Layer 2 of a small transformer language model trained on English Wikipedia (12 layers, counted from 0, width 96).
A neuron's activation on a vector x is GELU(weights . x + bias), where the dot is the dot product.

Input weights of the MLP neurons that the questions are about. A number n stands for (n - 500) times 0.00058.
n76 (bias -0.160): 645,811,574,325,218,544,328,445,641,630,644,719,207,688,684,413,560,639,543,395,591,387,664,278,713,329,651,86,495,468,544,423,385,444,393,385,525,355,578,464,475,679,797,471,468,343,687,678,378,442,384,251,369,807,332,505,568,685,566,670,457,395,624,496,274,531,585,578,572,244,450,776,703,565,756,548,549,329,434,362,509,732,407,918,312,466,463,330,417,440,485,352,400,424,446,560
n98 (bias -0.109): 408,337,418,509,487,309,508,568,378,595,203,512,586,417,624,571,463,679,544,588,513,456,597,444,516,425,360,478,504,398,112,363,515,417,556,553,476,389,604,735,535,479,821,437,470,535,473,632,713,237,560,387,579,595,500,700,424,284,594,796,464,379,474,827,262,505,529,468,327,369,314,623,263,262,645,555,545,342,539,355,408,482,562,557,554,492,621,550,971,701,379,658,424,237,395,632
n150 (bias -0.140): 193,583,473,444,422,322,560,657,628,928,471,640,314,583,618,314,751,592,425,716,655,407,451,564,463,156,648,537,78,415,505,280,382,525,655,378,336,554,543,280,446,858,679,238,607,570,481,669,390,632,588,525,544,435,631,392,524,462,582,544,458,23,739,449,513,419,273,619,458,592,571,505,478,244,570,899,381,443,648,533,338,727,704,449,504,442,491,650,370,536,472,399,616,546,434,382
n179 (bias -0.133): 624,604,746,645,484,565,555,633,333,572,322,483,185,567,593,58,592,582,377,567,440,504,601,673,514,257,401,520,415,508,447,431,409,351,422,418,420,360,565,490,311,439,644,411,462,720,552,471,612,372,607,591,388,470,254,256,399,528,624,724,422,443,504,482,371,789,589,471,317,474,413,456,562,439,553,656,556,269,770,524,347,635,504,539,587,514,488,634,466,569,464,500,764,320,582,301
n186 (bias -0.088): 567,543,611,631,446,133,403,596,524,433,488,749,430,509,778,510,784,578,450,471,340,541,508,612,809,267,312,482,451,544,165,443,542,238,279,734,417,557,523,385,443,535,592,505,422,509,550,529,522,270,496,524,461,710,207,379,505,537,525,596,283,380,474,479,436,396,594,450,695,455,579,844,412,888,634,895,412,248,550,514,495,481,356,576,328,529,237,552,618,403,394,362,744,473,599,500
n212 (bias -0.137): 162,860,213,609,617,441,377,235,414,468,391,634,456,669,589,592,420,676,738,555,604,591,446,400,648,334,523,249,635,144,573,370,292,568,316,407,237,704,661,384,336,413,418,612,295,434,567,708,558,433,504,525,581,214,524,799,640,558,720,370,423,521,674,617,142,952,585,435,580,229,546,585,733,513,544,521,660,456,594,543,646,411,606,467,596,402,556,368,642,610,413,285,677,500,577,413
n236 (bias -0.098): 280,392,564,593,564,408,426,554,787,415,78,665,433,776,329,569,559,500,219,534,402,411,574,718,650,553,670,253,739,518,471,151,414,324,408,316,316,358,500,646,318,554,451,620,580,835,514,694,641,387,416,640,721,605,345,639,500,519,535,235,710,341,486,799,452,480,622,543,317,249,285,510,513,402,614,489,400,706,602,658,481,621,439,541,430,521,491,293,756,328,491,698,357,458,478,473
n242 (bias -0.135): 592,546,867,404,271,505,622,584,463,545,566,690,406,557,562,229,389,575,544,528,525,580,481,636,453,206,521,539,384,193,348,555,338,323,437,696,397,216,608,500,399,500,760,419,471,679,518,724,608,398,563,388,430,651,575,273,665,715,597,670,500,505,619,440,325,605,767,356,363,548,450,651,715,632,529,594,750,473,487,343,422,364,582,483,685,445,483,546,420,572,429,678,810,269,184,364
n249 (bias -0.103): 481,391,526,500,393,486,353,622,768,367,420,763,440,449,394,629,643,582,663,405,410,331,500,355,492,333,461,536,473,617,408,534,271,642,451,139,240,618,611,317,356,422,383,477,686,324,819,838,98,614,349,452,526,442,450,784,518,809,697,600,297,415,544,579,374,317,356,549,714,545,621,751,571,695,485,617,597,333,527,342,594,664,433,727,480,451,314,488,548,618,528,765,496,442,388,365
n257 (bias -0.091): 625,459,488,457,576,284,520,595,749,704,352,882,456,600,412,285,441,916,419,459,463,418,462,320,588,346,434,517,302,405,434,399,451,565,627,374,619,518,342,399,618,389,520,583,254,632,569,477,431,448,423,682,633,661,328,797,369,557,706,504,539,434,450,426,484,472,528,777,359,528,525,633,381,469,568,428,627,338,347,380,343,380,803,694,414,243,529,470,718,595,465,569,369,436,455,559
n269 (bias -0.123): 163,419,515,580,526,674,457,611,569,430,439,486,367,471,640,461,658,526,373,468,584,305,490,616,497,583,125,569,451,544,527,591,527,307,497,408,377,400,508,490,418,456,797,296,449,408,681,541,641,353,628,714,659,640,327,572,578,355,642,440,538,635,411,690,382,429,543,531,319,382,522,653,461,398,651,504,680,500,705,557,470,412,525,602,668,315,402,654,434,493,605,554,478,333,267,390
n284 (bias -0.070): 532,472,346,570,444,332,366,682,919,330,555,535,401,521,483,595,454,523,522,583,483,436,244,617,684,612,618,219,241,513,496,270,120,472,492,538,364,302,676,749,504,420,694,347,546,390,553,542,704,416,706,407,533,217,447,573,478,298,577,472,520,224,560,552,120,856,496,404,359,273,597,637,634,617,692,530,370,545,522,482,278,742,430,470,616,642,522,531,492,640,451,562,609,478,563,475
n321 (bias -0.064): 477,419,690,460,391,413,278,567,578,492,477,373,553,514,673,382,551,576,518,562,546,544,611,685,763,406,624,629,395,599,572,472,445,593,589,548,461,377,496,544,336,787,408,538,398,416,533,669,633,727,593,461,632,338,530,374,414,508,374,512,483,366,365,493,370,383,538,611,740,144,440,512,425,743,488,508,305,466,686,368,416,485,411,351,555,361,305,481,638,482,455,455,627,643,566,339
n347 (bias -0.080): 423,256,544,464,323,504,368,449,491,352,500,457,633,511,450,514,534,514,569,358,422,670,586,399,675,566,371,480,412,81,567,409,444,621,595,246,378,526,847,503,739,543,621,529,613,597,603,709,643,150,438,651,485,570,316,442,405,338,530,338,507,545,740,645,238,731,580,678,442,388,367,536,688,578,507,537,409,366,415,321,669,627,466,637,554,555,584,333,476,496,636,508,558,423,287,570

Each question shows a token from some text and the vector x that enters the MLP there. A number n stands for (n - 500) times 0.014.

" his": 589,450,559,544,511,641,408,438,489,461,507,531,435,669,521,466,447,601,416,322,527,418,534,502,571,377,650,450,499,524,591,720,606,470,599,620,631,459,585,482,537,399,663,493,620,516,531,516,594,467,558,562,488,538,443,533,429,504,371,496,379,500,471,492,481,581,395,616,489,669,464,418,477,432,421,263,370,528,363,630,565,491,402,415,455,556,480,473,459,520,500,533,364,466,388,549
Which three neurons fire most, strongest first? n347, n76, n257

"w": 582,565,503,682,588,475,578,500,476,533,550,601,534,416,559,548,487,425,528,311,497,404,449,484,385,578,518,504,540,497,605,579,505,388,446,573,482,488,605,437,602,418,535,431,644,429,401,476,397,693,464,498,433,449,560,412,526,516,395,418,531,578,382,625,592,418,493,447,517,960,391,524,404,469,411,458,660,526,478,509,525,465,426,532,558,513,464,525,571,394,480,556,474,408,392,606
Which neuron lights up most? n249

"ate": 392,514,449,472,642,439,503,388,428,470,612,414,655,517,422,556,460,559,572,460,528,540,530,398,571,541,487,575,583,448,788,330,664,670,502,530,529,589,413,492,379,560,407,618,444,474,560,444,493,502,402,421,495,415,493,517,441,407,412,512,418,497,518,387,648,642,477,516,440,685,482,584,502,462,402,529,486,454,382,476,513,569,473,477,518,560,590,407,522,404,546,459,451,494,549,678
Which neuron lights up most? n212

" did": 560,459,528,519,535,485,478,432,414,431,529,480,352,447,483,468,384,567,629,292,517,572,464,494,506,447,559,498,494,424,437,732,595,431,496,450,665,448,650,482,649,546,608,472,643,438,559,458,452,486,520,440,400,637,484,457,610,483,347,460,600,593,479,544,427,501,413,508,583,726,610,393,512,565,482,344,612,476,416,706,441,418,428,462,404,673,544,458,382,398,544,474,477,484,487,618
Which three neurons fire most, strongest first? n347, n76, n242

"ually": 560,622,464,488,554,555,508,358,353,584,368,532,549,505,505,507,564,618,558,434,544,507,508,413,589,390,406,567,555,637,487,741,608,454,516,428,647,523,341,503,486,602,538,560,522,377,367,477,526,470,493,548,340,447,405,461,610,596,403,507,489,537,502,543,435,504,357,438,566,519,548,399,489,434,566,469,623,495,339,515,368,587,575,549,455,521,630,539,353,404,525,440,495,684,566,437
Which neuron lights up most? n76

" and": 477,446,442,473,457,566,541,555,505,386,432,479,571,526,489,516,428,516,458,511,517,518,608,494,429,518,473,594,538,495,562,677,669,443,590,516,567,523,424,538,664,508,617,397,557,550,465,493,527,573,539,589,443,464,587,490,553,448,407,550,456,644,519,428,465,493,397,448,502,670,335,451,371,485,581,393,656,513,253,464,552,461,459,425,561,542,378,626,410,392,487,426,322,486,596,463
Which neuron lights up most? n269

"==": 600,511,417,571,560,463,459,519,550,459,528,570,445,468,550,635,472,504,434,320,593,473,558,471,558,482,482,555,516,352,573,713,666,491,544,556,568,581,385,545,527,524,679,570,585,482,445,624,645,421,411,438,493,376,458,377,479,517,256,532,409,494,518,353,402,367,468,458,489,742,399,491,411,478,593,431,431,464,443,508,334,554,523,480,599,486,616,439,588,618,508,604,474,492,359,525
Which neuron fires most, and how strongly? n98, at about 1

"inning": 568,511,570,595,576,440,370,381,450,620,487,450,598,533,510,697,363,553,506,348,529,545,456,425,579,479,535,518,573,601,618,427,626,641,512,527,576,633,647,457,485,486,579,479,425,412,503,401,348,482,541,448,500,348,534,560,511,345,461,545,418,556,487,550,565,486,362,443,550,656,566,554,547,479,456,436,520,560,386,464,579,467,412,437,449,557,464,475,652,265,508,495,490,354,500,636
Which neuron fires most, and how strongly? n212, at about 0.11

" col": 606,555,351,439,459,549,483,439,577,522,612,424,486,548,473,525,440,304,550,534,458,499,559,465,465,458,520,556,502,416,615,617,601,520,512,408,530,508,499,522,598,561,483,786,600,493,549,561,631,639,471,518,406,557,509,442,356,501,426,515,488,666,488,439,600,423,492,648,586,605,557,424,523,407,463,399,565,372,507,430,550,418,429,389,401,495,506,335,416,437,598,386,364,438,486,668
Which neuron lights up most? n347

"1": 612,560,361,563,449,537,629,572,453,336,487,441,477,538,558,671,397,431,464,411,498,533,521,615,443,458,589,500,545,514,597,357,573,503,530,651,521,502,601,619,306,421,422,468,502,481,466,463,461,674,426,418,361,313,582,432,589,479,536,545,624,516,467,372,506,490,532,408,453,665,544,486,488,427,480,555,427,493,408,504,367,572,451,501,557,614,483,519,596,470,497,430,489,491,641,547
Which neuron fires most, and how strongly? n284, at about 0.73

" z": 486,498,469,614,456,583,533,529,581,519,465,547,555,476,342,567,543,362,419,268,314,551,526,561,342,530,525,448,484,565,532,581,631,422,514,444,458,577,459,539,504,501,452,527,606,502,496,555,582,694,463,569,353,585,628,502,403,582,361,528,560,503,493,558,601,338,551,621,646,414,632,333,399,479,512,525,532,516,420,525,463,516,492,401,474,515,412,422,419,415,509,500,632,607,460,461
Which three neurons fire most, strongest first? n236, n249, n321

" six": 599,570,401,587,521,508,380,454,456,472,625,494,377,643,636,578,466,510,478,406,591,478,574,499,579,415,551,557,615,565,635,713,665,544,451,428,561,449,422,489,305,513,511,674,553,400,547,625,492,589,515,468,472,385,503,421,551,437,378,514,427,616,341,444,485,421,404,503,534,716,501,555,546,482,368,393,508,510,460,429,415,482,344,484,511,525,407,541,492,505,545,426,488,466,534,616
Which three neurons fire most, strongest first? n321, n76, n249

" again": 497,584,336,465,574,612,395,313,301,512,458,367,500,530,569,504,386,602,409,365,576,611,546,470,488,458,545,510,633,556,555,641,626,513,471,530,666,403,413,431,394,529,459,570,587,417,481,397,511,420,552,545,503,445,434,466,557,505,354,494,523,590,464,584,556,635,439,478,513,628,463,482,610,388,478,391,570,531,362,674,525,544,469,506,473,557,573,579,356,505,583,401,551,519,500,583
Which neuron fires most, and how strongly? n212, at about 0.18

" T": 499,484,499,497,550,462,527,473,520,449,573,368,609,556,357,547,471,357,513,341,522,543,432,505,374,725,585,434,534,569,568,606,521,506,528,482,673,441,588,582,553,535,516,555,574,465,389,467,575,507,551,533,487,410,559,422,460,410,202,623,489,428,445,547,555,510,669,522,608,575,576,454,402,580,377,416,309,416,488,533,510,509,389,474,465,528,528,438,551,570,495,488,411,546,475,537
Which neuron fires most, and how strongly? n321, at about 0.25

" It": 523,486,424,451,490,578,473,433,379,404,549,488,579,593,414,634,520,420,545,332,522,594,543,432,339,531,565,425,576,327,498,588,538,508,552,491,699,572,501,460,604,526,347,577,607,528,331,599,434,609,435,544,442,390,580,437,476,471,389,577,495,602,591,688,469,556,544,366,550,643,611,474,527,505,518,376,557,381,346,627,495,462,481,413,468,491,511,479,555,582,559,413,529,508,529,385
Which neuron fires most, and how strongly? n212, at about 0.61

"irl": 548,603,508,614,536,502,487,363,433,634,597,486,549,426,461,509,541,534,401,314,416,541,525,477,526,480,587,519,415,569,595,604,549,598,443,593,693,440,437,405,500,467,478,591,570,527,394,403,263,660,443,485,460,460,488,519,473,526,340,551,397,575,469,635,662,415,480,521,567,884,601,454,498,517,399,435,491,381,441,589,538,498,389,492,423,550,501,500,504,617,506,545,363,447,468,551
Which neuron lights up most? n249

"i": 385,562,475,533,640,607,596,522,607,438,465,530,507,493,397,365,467,532,462,533,459,509,492,343,468,588,672,534,450,502,579,621,626,577,552,531,652,555,384,515,515,460,587,421,640,512,477,496,520,695,445,543,416,437,421,483,362,445,454,554,406,427,502,483,681,462,489,462,449,688,499,371,439,284,408,398,413,548,414,543,460,528,655,371,528,542,565,559,442,508,455,531,395,650,493,491
The two highest activations, in order: n150, n257

" with": 462,407,529,488,579,485,481,492,413,593,407,425,508,612,588,608,410,527,476,381,491,535,634,529,438,539,431,519,576,534,597,499,725,367,511,548,630,442,487,505,411,621,633,494,468,475,495,562,595,524,516,558,523,446,518,429,531,521,276,494,527,642,261,559,542,496,456,494,535,573,448,350,400,538,516,487,610,564,322,521,520,420,491,525,478,475,477,502,470,263,524,412,468,492,589,640
Which neuron lights up most? n269

" such": 558,539,436,417,565,596,372,486,427,323,533,498,576,502,532,545,653,526,522,360,517,434,584,520,419,498,459,467,551,598,624,603,629,482,442,476,578,542,510,394,546,462,466,596,454,579,593,578,607,459,474,461,426,565,457,564,558,634,503,511,525,590,393,353,532,362,340,481,527,629,591,514,554,489,490,392,590,432,351,505,524,427,610,460,541,567,388,579,441,299,611,357,428,611,471,515
Which neuron lights up most? n249

" c": 453,559,406,485,383,521,475,573,514,488,708,510,554,596,513,454,480,362,500,484,544,468,518,520,392,624,504,472,536,415,499,701,608,415,505,431,558,487,544,605,537,573,568,603,551,516,345,407,653,518,458,527,433,483,550,430,567,404,307,554,475,531,525,358,519,504,561,652,446,679,430,212,570,440,488,501,345,466,488,412,537,520,543,485,427,513,459,445,381,453,623,394,500,657,517,548
Which neuron fires most, and how strongly? n347, at about 0.4

"ation": 559,550,448,552,675,440,425,470,409,484,528,449,607,504,385,620,482,665,406,394,390,590,513,482,435,458,537,442,531,416,647,311,490,649,546,541,633,618,455,483,504,500,377,638,422,514,490,420,451,541,379,512,487,319,560,482,514,431,487,562,434,545,581,527,566,589,583,559,443,657,546,445,539,332,469,488,397,458,323,636,552,477,481,489,521,531,491,517,507,357,506,554,552,541,481,721
Which three neurons fire most, strongest first? n212, n257, n347

" |": 551,498,423,528,492,482,511,473,453,489,563,469,590,525,524,575,401,516,455,374,462,572,461,399,434,682,496,515,529,471,744,580,519,456,495,494,592,525,538,494,497,491,538,535,527,540,584,466,530,521,653,429,705,232,516,446,523,467,309,446,584,570,550,439,448,420,461,439,503,618,468,491,391,538,496,516,413,537,290,585,373,508,460,544,555,508,527,499,412,541,450,626,535,415,530,468
Which neuron lights up most? n284

" while": 460,516,491,617,537,510,464,410,404,466,324,509,485,408,609,530,430,548,450,240,526,594,627,528,545,475,507,529,557,616,574,648,656,379,404,501,614,429,459,556,400,491,594,517,507,468,426,435,459,454,502,599,456,480,499,484,551,558,280,466,538,681,356,508,435,674,465,453,407,606,436,520,487,522,547,473,709,531,364,588,522,533,445,478,578,579,393,541,407,467,522,522,532,468,553,533
Which neuron fires most, and how strongly? n269, at about 0.76

"===\n\n": 475,504,522,515,550,499,434,521,523,509,432,623,489,451,599,571,391,607,495,238,507,601,494,641,339,528,457,555,562,390,486,479,731,367,401,534,585,505,511,531,459,402,591,562,506,473,489,530,681,395,449,391,420,574,592,471,589,484,289,487,450,494,513,562,489,566,516,552,400,779,501,535,418,468,520,510,522,543,516,496,421,479,462,465,571,374,493,474,636,533,590,533,484,424,378,512
Which neuron lights up most? n98

" in": 657,518,573,489,530,575,408,529,404,556,428,451,391,434,493,585,334,531,535,412,490,455,550,502,346,471,449,513,569,490,603,473,533,450,499,462,770,501,472,518,496,453,664,518,625,511,503,428,566,440,512,296,461,449,521,410,399,582,290,444,626,556,452,438,548,567,458,549,550,618,541,548,506,519,503,468,486,507,489,584,687,612,515,374,539,534,543,434,419,413,415,407,328,542,608,727
Which neuron lights up most? n76

" on": 575,528,503,423,626,502,514,548,390,339,472,387,467,466,496,489,490,506,521,386,511,558,587,468,401,469,494,498,576,413,714,469,592,422,558,470,683,403,519,488,439,483,601,583,564,455,558,575,587,435,422,386,431,361,417,463,437,568,261,511,515,552,444,500,582,539,383,454,623,702,502,448,441,617,487,576,638,479,380,604,695,431,518,496,535,562,583,452,393,507,485,378,439,602,524,661
Which neuron lights up most? n347

" v": 451,530,464,603,544,402,457,531,416,506,504,577,689,460,492,528,443,405,442,308,409,519,505,540,577,641,465,419,439,555,432,615,549,403,433,473,661,481,461,540,508,588,508,552,607,501,348,429,607,629,525,506,432,419,545,468,500,451,292,358,705,506,460,527,432,382,566,664,531,537,506,421,531,551,528,510,449,494,536,566,589,443,515,409,396,412,428,467,369,469,580,477,648,599,536,618
Which neuron lights up most? n321

"A": 532,488,388,627,501,453,562,491,595,363,554,390,438,577,372,691,548,395,512,549,593,443,496,390,515,581,584,397,510,457,609,315,536,653,585,563,536,538,456,561,425,606,519,559,516,457,427,450,491,614,417,440,421,458,541,542,533,507,305,656,474,564,614,550,443,434,519,381,497,666,522,404,394,577,472,448,466,563,375,415,548,537,470,435,621,571,545,469,565,420,467,496,419,432,592,533
Which neuron fires most, and how strongly? n284, at about 0.46

"al": 599,511,524,580,606,403,623,519,457,611,472,571,581,602,501,596,319,437,520,509,515,494,569,422,516,597,562,527,515,550,458,597,606,452,547,522,688,651,572,493,475,550,420,435,422,543,391,445,517,617,519,485,426,477,475,350,449,466,380,511,432,455,543,419,620,265,542,534,431,659,556,348,426,581,534,522,458,512,336,526,491,464,554,477,404,473,589,317,540,423,551,475,419,272,624,575
Which neuron lights up most? n257

"ing": 555,525,431,522,619,477,486,501,364,494,518,477,623,600,449,622,543,583,366,438,517,525,426,489,544,540,545,521,502,540,637,363,593,566,551,638,533,607,497,534,478,515,499,371,461,380,521,390,430,515,451,499,460,470,474,537,578,456,494,502,409,530,501,399,576,520,398,631,534,769,546,410,421,425,405,369,561,550,270,573,531,404,472,663,556,636,543,471,510,353,467,506,382,355,492,661
Which neuron fires most, and how strongly? n257, at about 0.23

" by": 513,452,458,487,449,629,458,477,497,507,475,430,492,614,541,748,428,566,362,327,540,576,554,536,511,534,548,395,520,408,605,348,676,367,529,600,535,402,564,520,477,436,514,479,502,425,548,524,587,466,514,617,458,448,558,393,581,463,311,462,596,588,368,397,509,577,481,487,462,641,505,520,508,531,540,420,556,638,312,570,457,556,523,297,532,526,433,516,417,430,525,371,551,545,577,627
The two highest activations, in order: n284, n236

"re": 496,668,385,472,673,445,412,453,412,374,539,465,697,393,514,471,447,418,670,639,484,471,600,369,493,565,509,509,537,536,633,621,501,376,532,534,527,631,503,513,509,367,562,587,510,603,303,528,494,677,448,513,385,300,462,462,570,493,437,491,445,556,468,475,517,438,478,443,432,783,434,464,501,460,433,515,545,599,464,479,438,552,548,585,504,474,615,423,397,499,498,432,577,523,533,615
Which neuron lights up most? n212